Layer 4 of a small transformer language model trained on English Wikipedia (8 layers, counted from 0, width 64).
A neuron's activation on a vector x is GELU(weights . x + bias), where the dot is the dot product.

Input weights of the MLP neurons that the questions are about. A number n stands for (n - 500) times 0.002.
n4 (bias 0.002): 378 562 625 421 364 399 497 504 518 815 440 458 505 334 473 460 506 635 405 701 629 673 546 476 290 463 678 442 313 489 440 455 648 629 319 466 651 569 503 722 515 415 581 552 551 641 287 428 455 607 391 490 578 437 523 465 702 593 488 315 475 516 329 550
n12 (bias -0.020): 512 346 694 471 502 432 433 526 745 491 383 405 294 364 849 351 442 646 761 435 574 460 536 396 786 514 512 337 379 653 643 418 308 525 699 628 550 476 806 538 631 583 755 289 601 547 534 362 528 634 315 637 406 597 496 306 439 377 410 457 700 635 428 513
n14 (bias -0.013): 531 546 533 586 358 285 514 367 639 472 512 560 527 488 521 529 530 496 457 574 513 478 656 471 451 619 467 407 624 379 516 397 616 554 428 526 412 577 424 352 691 391 352 567 749 686 256 330 366 499 474 481 443 582 752 497 480 515 491 661 533 470 417 869
n19 (bias -0.021): 330 406 571 592 493 243 346 539 457 660 463 394 624 615 325 382 555 605 886 766 212 429 388 573 492 535 691 413 613 456 706 635 528 567 557 565 345 804 491 547 689 516 560 425 375 490 513 287 522 503 327 508 235 556 593 580 479 368 390 524 480 512 652 557
n21 (bias -0.015): 483 519 363 401 418 346 484 211 415 452 491 575 714 707 370 416 369 513 738 535 330 644 560 495 735 566 617 589 535 627 471 607 406 603 415 484 530 630 350 453 758 385 479 586 487 489 500 355 302 318 261 458 407 638 656 440 477 777 527 444 512 509 480 736
n34 (bias -0.006): 509 621 493 392 497 476 533 510 565 479 486 578 606 640 485 648 381 428 596 581 286 437 505 550 459 479 525 522 836 443 631 559 359 526 414 804 375 636 587 340 514 475 597 400 583 634 195 279 534 679 294 663 388 512 506 559 531 605 477 496 467 430 462 604
n39 (bias -0.004): 514 535 453 469 468 513 577 491 566 577 446 613 647 430 508 504 590 357 598 668 441 416 507 608 763 562 391 304 566 678 547 336 218 431 461 467 351 614 570 328 379 453 442 603 382 692 620 431 473 355 298 566 466 625 639 644 432 457 530 316 531 464 473 455
n47 (bias -0.008): 228 393 719 561 542 543 461 445 467 669 484 421 473 448 609 473 553 398 428 461 503 450 427 648 535 421 456 374 241 670 621 568 331 549 547 485 482 518 438 660 624 442 509 709 590 453 496 336 619 584 270 612 503 613 244 558 552 419 568 733 464 474 565 531
n55 (bias -0.009): 564 662 443 439 527 512 198 547 511 432 415 566 396 460 878 378 379 321 420 629 391 516 371 545 573 616 372 410 644 620 508 394 320 551 570 458 337 683 706 475 330 507 499 487 522 874 537 466 533 581 590 584 546 482 353 547 451 449 582 453 707 152 451 435
n97 (bias -0.006): 295 461 690 502 425 334 375 457 407 696 491 523 526 566 531 255 619 448 559 386 619 514 423 348 476 626 535 406 474 556 683 429 381 486 429 463 615 331 666 589 625 490 491 512 497 526 430 599 602 369 215 476 414 550 483 562 727 621 497 368 580 304 559 577
n101 (bias -0.019): 352 607 453 370 497 176 502 330 435 643 412 497 602 464 429 321 546 613 825 523 671 534 692 542 491 453 727 492 516 384 543 675 536 514 413 847 694 341 374 378 476 439 441 363 593 692 576 511 699 372 396 545 396 591 494 583 358 433 379 589 440 589 654 446
n103 (bias -0.006): 439 623 490 381 515 499 513 628 811 445 516 442 361 610 324 545 572 474 418 646 422 338 571 536 527 208 561 383 237 305 546 483 607 496 518 597 485 253 611 465 412 443 491 699 843 619 547 426 530 577 494 560 462 428 539 437 785 576 600 581 456 386 526 388
n117 (bias 0.002): 580 509 579 514 623 581 526 500 317 561 456 473 586 492 526 294 549 584 652 578 399 447 481 482 763 337 497 527 401 395 516 637 294 501 510 569 539 612 555 566 503 388 552 531 430 659 725 369 560 452 491 625 493 461 510 511 582 463 413 366 469 407 594 334
n125 (bias -0.002): 383 516 341 432 355 452 572 499 447 408 430 604 595 490 394 643 445 552 341 620 554 564 475 493 272 576 464 471 597 499 620 434 587 408 561 477 398 511 455 473 522 563 575 611 429 482 477 382 721 448 497 464 618 490 475 511 433 506 587 559 652 510 480 457
n131 (bias -0.009): 135 325 524 520 617 617 446 525 343 328 417 528 587 735 405 462 456 627 594 573 210 537 811 567 720 398 611 449 438 447 653 599 435 604 566 584 372 497 505 639 616 463 516 530 420 355 470 463 596 337 367 477 377 525 595 653 501 347 709 553 414 684 620 475
n132 (bias -0.005): 427 469 665 446 293 110 405 500 649 604 431 633 550 385 579 568 397 532 751 688 327 561 525 568 356 664 629 392 605 510 451 707 610 558 444 799 339 668 389 493 576 466 589 564 378 397 520 357 573 606 352 411 390 533 503 630 301 635 371 622 683 520 482 445
n151 (bias -0.019): 500 453 606 518 478 488 554 572 658 481 460 394 523 551 428 461 600 481 691 618 440 476 679 463 818 457 511 396 374 424 576 549 422 536 654 678 598 644 548 478 422 402 459 643 423 611 622 397 396 426 442 552 398 528 448 529 726 406 541 292 504 406 413 387
n154 (bias -0.008): 539 543 471 483 731 505 607 454 263 503 470 401 630 580 571 621 454 431 490 593 584 366 526 499 488 438 306 371 612 442 595 401 442 458 527 585 316 556 511 334 796 444 489 391 549 618 431 435 495 462 392 529 422 516 620 535 451 580 561 401 811 191 618 582
n166 (bias -0.016): 359 512 96 472 395 489 523 423 261 736 351 410 707 608 435 451 587 370 562 625 294 544 348 835 389 622 442 468 616 695 613 321 371 520 560 426 223 562 750 571 497 483 572 849 441 783 376 425 370 350 505 600 481 509 491 496 459 508 527 365 591 407 603 458
n168 (bias -0.003): 508 309 536 373 552 456 422 373 416 545 487 211 661 450 532 308 680 737 706 360 590 617 583 402 518 526 528 466 505 281 429 591 479 463 198 501 507 549 541 612 813 644 390 595 614 643 456 439 516 495 658 642 341 404 631 440 368 494 607 696 541 521 465 749
n169 (bias -0.005): 548 569 469 478 469 494 466 625 360 530 506 530 539 449 455 441 384 431 585 547 583 508 600 515 467 514 510 518 557 474 625 401 555 555 438 616 479 556 385 534 613 447 518 567 506 653 459 468 541 432 283 481 481 483 627 480 418 517 538 609 454 479 464 527
n170 (bias -0.011): 299 482 768 533 445 402 570 507 572 660 440 563 555 515 451 446 615 423 383 570 524 474 444 471 374 735 308 241 529 575 473 446 654 528 599 628 481 277 651 566 553 464 620 460 355 780 391 444 562 327 391 629 471 512 691 573 615 499 419 418 589 225 430 488
n172 (bias -0.014): 469 582 502 397 460 466 418 391 611 540 394 452 596 629 412 640 532 461 310 489 522 596 333 613 624 493 398 315 600 628 535 696 738 444 545 399 348 739 491 485 748 430 495 316 564 534 435 399 514 378 400 574 549 543 482 625 464 594 478 293 819 558 504 501
n175 (bias -0.023): 323 484 742 711 386 321 565 441 644 675 499 525 541 647 416 691 560 517 455 528 343 209 537 614 423 562 412 256 760 652 597 395 566 527 343 795 352 553 359 571 441 534 504 497 478 638 478 230 402 568 319 497 346 781 704 668 454 429 535 504 685 572 487 868
n185 (bias -0.016): 443 551 566 468 274 505 537 445 718 576 431 584 582 691 362 358 614 435 613 427 341 469 474 496 463 671 380 384 300 548 489 528 219 575 422 497 447 452 633 300 491 503 485 447 645 359 487 418 536 397 295 531 522 541 622 568 512 443 458 593 539 719 440 884
n208 (bias -0.015): 576 504 502 513 590 441 526 457 485 418 574 411 603 627 409 505 584 506 739 343 623 485 773 430 584 591 538 488 370 427 489 734 539 555 476 548 578 380 337 421 585 416 530 358 550 314 423 511 453 444 621 517 422 494 508 294 753 642 656 446 496 562 440 582
n215 (bias -0.005): 266 701 626 425 416 469 647 550 436 434 341 533 717 694 372 494 710 635 555 606 467 611 768 559 529 356 666 328 515 352 708 488 539 480 345 509 435 470 196 375 430 397 591 430 428 341 539 502 540 257 497 511 455 533 663 513 732 706 686 282 573 618 717 472
n223 (bias -0.010): 209 567 356 345 451 755 466 519 569 607 372 840 384 411 529 624 661 528 493 581 394 738 585 744 469 826 546 334 601 579 522 587 538 421 406 443 385 652 521 569 446 399 474 339 491 473 470 430 496 542 570 576 469 605 576 534 370 453 637 500 689 436 326 549
n235 (bias -0.020): 215 531 635 312 424 648 448 541 361 473 354 635 289 335 324 196 674 580 557 328 557 743 685 475 409 402 629 401 281 611 675 450 716 563 622 643 429 198 257 665 718 377 624 386 552 371 471 347 419 533 483 623 369 686 690 388 843 798 376 497 387 751 661 733
n236 (bias -0.010): 380 542 547 592 302 466 404 538 17 775 459 274 512 506 304 427 658 758 573 585 246 333 577 606 508 461 467 436 415 556 554 720 593 606 302 621 629 425 722 663 530 473 416 569 499 778 504 385 566 508 279 356 474 612 675 505 621 386 387 450 581 668 462 577
n246 (bias -0.017): 398 660 740 629 504 338 326 542 426 485 366 580 603 670 425 529 534 521 644 501 299 517 403 633 517 608 558 307 595 560 724 385 366 518 416 485 76 770 478 511 530 580 461 717 414 795 514 343 356 590 423 523 475 737 508 411 591 552 395 372 802 326 450 466
n252 (bias -0.004): 609 470 429 560 349 383 452 418 466 440 412 325 457 389 507 221 589 670 654 628 483 642 597 642 618 566 329 374 590 737 506 703 479 599 319 472 316 520 704 708 442 518 506 572 301 590 425 426 600 759 531 441 587 522 534 321 530 398 455 637 691 550 407 595

Each question shows a token from some text and the vector x that enters the MLP there. A number n stands for (n - 500) times 0.012.

"4": 520 496 489 438 481 366 548 746 518 245 794 528 501 624 475 553 559 539 470 474 552 507 463 483 490 515 385 580 469 496 435 447 539 414 554 500 457 476 527 439 473 359 450 539 481 472 623 521 536 501 454 630 637 492 480 331 450 437 510 532 513 527 424 554
Which two neurons fire most, strongest first? n103, n125

" was": 400 402 514 481 535 371 598 722 512 537 850 460 533 601 531 489 478 666 511 453 554 474 448 555 448 517 382 640 456 559 469 416 441 399 473 517 414 504 472 507 493 389 471 550 417 443 594 517 540 530 376 606 556 496 480 459 387 388 594 403 477 490 540 491
Which neuron fires most, and how strongly? n47, at about 1.6

"0": 478 444 496 448 435 447 573 756 481 291 790 545 505 594 451 503 527 608 471 423 593 529 435 474 490 494 454 606 410 557 421 460 563 439 494 440 426 473 475 471 520 305 441 526 434 439 626 529 489 492 433 657 628 507 548 362 510 487 491 507 460 556 498 573
Which neuron fires most, and how strongly? n235, at about 2.4

" with": 365 404 523 469 465 334 543 761 541 414 876 541 526 617 523 519 462 584 548 461 552 573 433 542 427 495 420 589 460 568 453 444 518 481 430 486 456 488 504 420 521 372 497 499 412 540 607 532 516 436 409 623 497 466 520 564 463 400 488 503 457 483 424 541
Which neuron fires most, and how strongly? n170, at about 1.7

" At": 526 457 555 339 463 351 500 715 426 488 889 463 529 511 505 516 450 569 517 496 609 561 511 529 519 483 487 585 485 555 443 476 463 486 452 575 528 526 427 409 502 370 403 503 424 478 554 483 530 484 414 614 599 511 513 563 415 443 406 592 355 496 503 419
Which two neurons fire most, strongest first? n101, n169

" human": 496 458 520 477 409 441 495 729 477 574 855 529 434 581 471 496 468 561 467 461 579 512 334 489 548 564 400 600 443 621 488 498 599 406 352 438 565 475 480 508 491 344 402 542 501 408 593 554 452 500 415 637 450 544 512 491 443 386 522 543 457 441 459 586
Which neuron fires most, and how strongly? n97, at about 1.4

" one": 518 378 547 539 418 401 513 752 530 425 907 534 492 552 395 511 537 606 503 476 499 548 340 498 494 533 407 556 481 580 522 371 510 415 495 520 433 503 518 507 540 408 398 516 429 463 576 465 461 513 476 565 568 553 505 404 441 399 442 486 529 533 504 530
Which neuron fires most, and how strongly? n175, at about 1.9

" School": 525 426 468 526 480 473 485 730 586 411 880 508 442 517 467 536 542 575 452 428 516 612 448 499 532 518 320 562 527 582 455 383 493 421 356 496 541 582 436 517 419 414 361 495 525 499 622 483 506 571 522 554 503 505 479 420 346 566 531 535 480 472 422 531
Which of these neurons fires most? n223

" as": 384 428 522 477 431 388 535 789 559 487 897 528 517 578 468 488 475 613 495 434 529 593 430 484 484 513 367 533 444 566 456 377 447 442 494 480 481 474 467 508 504 354 452 527 414 586 517 469 497 495 451 621 593 488 515 514 510 466 548 485 413 476 487 523
Which of these neurons fires most? n170

"ic": 529 396 483 419 441 391 509 720 534 548 898 499 463 511 481 521 491 522 438 395 556 544 461 485 557 574 424 586 482 519 457 482 605 330 384 489 502 492 515 430 455 357 323 503 503 519 527 549 479 482 481 590 516 478 531 472 523 564 598 572 406 445 517 530
Which of these neurons fires most? n103

" their": 458 405 522 462 442 395 486 664 495 519 933 490 496 546 488 482 499 562 523 476 540 546 329 538 470 507 348 600 453 568 557 469 562 359 466 557 487 501 470 425 497 397 421 580 450 459 592 509 490 542 387 622 503 503 503 471 483 380 485 533 504 533 521 514
Which of these neurons fires most? n47

"s": 436 414 489 444 402 408 487 669 545 468 945 481 502 596 479 526 480 532 436 480 505 539 426 537 499 491 429 642 506 542 421 484 506 428 469 519 503 544 452 444 505 392 339 569 525 503 626 512 460 486 454 623 509 584 522 481 373 439 552 524 470 491 526 429
Which of these neurons fires most? n39

" results": 459 366 484 492 464 382 519 658 600 441 886 553 453 513 523 539 477 618 515 431 426 583 489 503 432 481 412 655 530 637 412 498 547 441 481 477 467 536 483 496 468 379 402 447 486 508 680 572 525 490 429 596 531 450 415 397 357 486 514 454 509 502 529 511
Which of these neurons fires most? n132

" points": 518 380 472 433 425 396 551 740 506 389 875 564 437 580 562 492 468 604 475 437 437 530 484 502 429 461 447 640 481 615 414 484 507 471 442 488 459 464 513 464 479 365 420 535 482 564 579 535 495 619 403 650 542 427 474 429 459 464 589 490 471 453 541 511
Which of these neurons fires most? n103

" senior": 487 425 533 514 420 475 532 690 580 494 869 455 478 584 469 467 495 621 518 433 588 577 336 469 486 517 402 590 521 608 545 427 515 401 344 484 521 601 499 560 476 383 383 594 497 463 589 511 507 468 492 622 461 452 475 437 378 421 549 494 456 433 393 533
Which neuron fires most, and how strongly? n168, at about 2.3

"9": 535 428 506 474 497 371 526 740 562 290 817 452 529 607 452 490 451 602 518 481 554 470 428 409 572 570 484 536 471 530 471 503 519 403 473 473 441 582 513 453 559 329 329 527 451 505 640 546 455 454 459 673 588 459 540 412 493 501 492 461 447 495 502 517
Which three neurons fire most, strongest first? n151, n208, n21

" Italian": 600 384 522 535 486 388 536 676 542 502 904 463 495 522 443 505 476 547 478 445 533 492 391 431 483 579 357 593 548 565 483 431 623 369 433 479 457 538 543 489 524 354 383 533 457 549 601 581 454 422 448 589 496 436 520 444 523 430 564 457 507 464 444 537
Which neuron fires most, and how strongly? n170, at about 1.4

" support": 464 352 558 510 425 415 482 774 587 458 861 486 430 545 448 519 466 625 495 464 530 527 423 501 455 502 444 618 407 640 484 518 530 453 442 506 532 566 403 499 466 364 448 447 488 466 661 509 491 456 470 637 507 487 463 448 347 459 482 522 420 493 510 581
Which of these neurons fires most? n47

" Trade": 568 368 484 522 432 353 496 746 615 491 829 477 415 484 519 499 517 575 453 402 575 548 464 551 582 508 384 563 513 538 474 432 574 440 429 447 533 646 387 446 462 386 366 495 526 578 604 554 534 446 483 620 470 433 506 419 476 464 467 569 403 448 400 610
Which three neurons fire most, strongest first? n14, n168, n169

"qui": 458 445 489 406 451 311 513 677 499 520 868 421 502 590 464 521 508 621 513 432 530 545 513 473 593 492 393 586 348 499 385 450 546 521 438 396 570 561 518 444 473 370 362 507 479 381 619 525 553 541 432 524 606 472 517 450 486 530 491 475 462 563 514 602
Which neuron fires most, and how strongly? n208, at about 2.2

" when": 396 453 577 494 494 392 523 777 496 452 879 470 550 569 459 548 542 633 615 431 547 585 454 485 461 448 400 552 488 516 532 435 438 421 414 491 485 515 481 504 530 390 450 604 392 477 616 455 539 535 455 524 518 444 481 548 400 371 512 475 488 443 437 496
Which neuron fires most, and how strongly? n19, at about 1.8

" full": 482 343 537 507 366 375 568 696 512 436 904 465 427 592 461 443 498 613 494 492 506 528 357 502 458 587 432 567 530 627 499 460 547 455 444 525 555 472 539 497 458 445 369 464 445 482 547 532 480 549 477 640 576 484 490 384 454 459 479 467 494 461 498 534
Which three neurons fire most, strongest first? n252, n170, n97

"te": 455 410 538 479 403 332 543 627 515 506 902 475 519 639 411 494 471 677 550 436 549 518 451 479 583 512 375 603 410 465 419 413 540 441 505 504 577 469 476 446 463 410 334 522 484 456 523 570 448 417 452 616 555 561 508 448 489 530 501 515 502 548 472 506
Which neuron fires most, and how strongly? n208, at about 2.3

".": 389 485 473 505 344 389 570 731 464 337 845 493 545 594 462 540 481 626 574 445 531 566 512 498 514 547 445 594 444 409 535 453 495 449 424 547 444 454 421 520 503 361 437 506 417 392 624 555 528 497 431 600 592 489 534 520 432 463 563 474 420 494 527 518
Which neuron fires most, and how strongly? n215, at about 3.1

",": 375 426 470 444 560 440 513 752 452 382 910 550 481 551 508 514 496 562 477 445 524 532 495 538 466 520 409 586 517 459 489 418 477 388 454 462 489 537 492 519 529 332 414 496 450 482 552 556 553 532 404 588 555 550 536 518 387 444 600 448 482 487 477 544
Which three neurons fire most, strongest first? n131, n169, n223

" attended": 422 377 549 485 509 374 588 716 585 423 868 447 446 566 585 482 440 575 600 481 568 526 427 497 494 535 399 596 472 531 463 459 451 432 406 509 485 527 532 477 421 370 479 548 436 514 621 533 513 519 469 681 443 467 536 520 332 420 493 477 429 539 450 517
Which neuron fires most, and how strongly? n12, at about 2.1

" race": 508 378 463 511 458 389 485 783 493 414 860 556 401 596 503 524 471 672 470 408 497 559 454 441 550 521 418 563 446 655 425 415 588 457 477 465 413 533 512 487 463 380 400 506 491 553 637 535 490 474 480 557 498 428 485 424 499 469 496 441 532 523 472 548
Which of these neurons fires most? n55

" a": 446 369 485 507 397 381 540 750 477 511 880 476 568 580 454 489 512 599 493 479 532 492 324 533 489 484 435 591 466 574 476 435 522 426 442 507 435 481 530 502 512 321 439 580 407 481 553 568 519 505 397 661 588 539 500 461 456 478 484 447 474 485 514 502
Which three neurons fire most, strongest first? n166, n97, n236

" light": 504 378 529 510 453 356 552 774 504 457 865 526 429 597 404 473 455 584 444 444 535 532 367 540 546 538 461 559 436 600 458 416 527 487 375 483 489 520 542 464 517 418 467 476 513 382 657 557 414 571 459 610 554 541 510 457 415 410 531 505 488 458 431 514
Which of these neurons fires most? n185

" P": 650 421 448 314 458 434 541 738 465 449 802 554 586 541 479 484 510 474 465 461 531 514 459 518 486 499 328 552 531 530 426 365 516 406 408 537 503 513 559 417 531 395 347 505 488 524 568 557 458 558 412 624 644 538 536 524 409 502 561 484 401 466 533 538
Which of these neurons fires most? n39

" ": 451 410 509 478 418 384 567 724 456 436 722 549 540 586 434 500 442 591 465 395 583 526 457 503 488 504 411 617 451 515 446 465 506 468 448 468 478 434 512 462 516 292 452 521 470 488 627 552 558 509 401 647 803 476 501 481 415 430 507 499 458 504 475 540
Which neuron fires most, and how strongly? n125, at about 1.3

" Championship": 577 440 479 496 452 423 515 711 544 366 861 534 458 545 478 547 463 639 427 407 488 546 486 454 446 610 451 587 570 602 407 458 533 408 383 489 479 607 527 460 448 444 382 488 517 553 628 537 524 561 471 626 442 409 496 400 398 479 560 468 466 465 406 535
Which three neurons fire most, strongest first? n55, n168, n14

" issues": 429 463 470 472 470 418 470 672 554 453 913 544 446 532 463 537 531 637 460 398 498 555 439 532 452 560 418 623 514 602 449 541 484 368 470 527 507 545 455 513 444 442 366 461 504 531 690 520 454 507 411 581 479 488 456 451 374 409 580 494 511 507 480 503
Which two neurons fire most, strongest first? n223, n175

" High": 547 422 481 486 396 405 470 708 531 468 842 480 448 582 520 440 526 566 452 443 584 554 395 479 554 525 339 572 532 505 455 407 525 465 326 454 608 565 442 441 462 408 360 534 507 511 558 577 522 600 417 659 510 546 543 461 403 555 543 583 418 467 384 535
Which neuron fires most, and how strongly? n168, at about 2.2

"h": 531 465 423 424 478 349 528 698 469 419 884 433 530 705 460 592 444 583 455 492 511 480 440 477 560 623 424 598 495 539 385 459 498 412 479 484 523 532 523 451 507 404 374 532 495 495 582 532 409 491 539 639 515 423 512 441 383 506 544 447 501 466 502 523
Which neuron fires most, and how strongly? n21, at about 1.5

"bl": 519 381 443 452 463 354 594 683 562 502 798 465 458 630 594 492 439 495 472 502 554 491 433 448 521 609 314 649 443 574 406 479 508 467 439 495 536 442 499 481 481 369 413 456 486 425 494 570 482 588 468 699 621 518 435 406 472 428 658 492 388 499 544 498
Which neuron fires most, and how strongly? n208, at about 1.2

" became": 371 392 518 453 528 397 548 721 570 544 884 458 477 576 551 496 472 627 538 495 547 517 374 511 428 581 373 614 435 622 519 440 419 381 457 518 479 526 499 519 473 412 459 526 452 481 589 477 520 484 396 613 532 498 462 463 435 388 550 454 451 506 483 511
Which two neurons fire most, strongest first? n47, n12

" abolished": 488 441 525 485 510 362 607 708 586 389 872 489 443 561 548 547 500 550 508 465 512 526 466 464 430 565 371 635 472 557 496 485 465 404 475 557 510 548 434 421 460 476 455 440 461 484 618 507 520 506 437 657 529 510 388 402 421 405 493 466 467 602 358 581
Which neuron fires most, and how strongly? n12, at about 1.4

"ius": 519 415 493 526 506 369 534 744 552 441 898 563 474 539 483 507 459 555 513 412 501 544 482 532 429 490 396 606 449 469 427 393 545 399 385 433 468 543 393 516 501 393 384 525 553 541 585 620 428 456 423 523 517 569 457 541 452 454 572 545 549 519 438 538
Which two neurons fire most, strongest first? n14, n169

"to": 499 454 394 442 446 379 491 754 475 481 899 515 470 608 448 559 521 637 483 473 583 457 470 442 535 467 393 608 475 465 408 379 536 467 433 453 491 502 588 453 541 397 321 514 549 521 553 601 428 470 426 551 522 499 547 500 504 514 472 517 504 516 473 517
Which of these neurons fires most? n103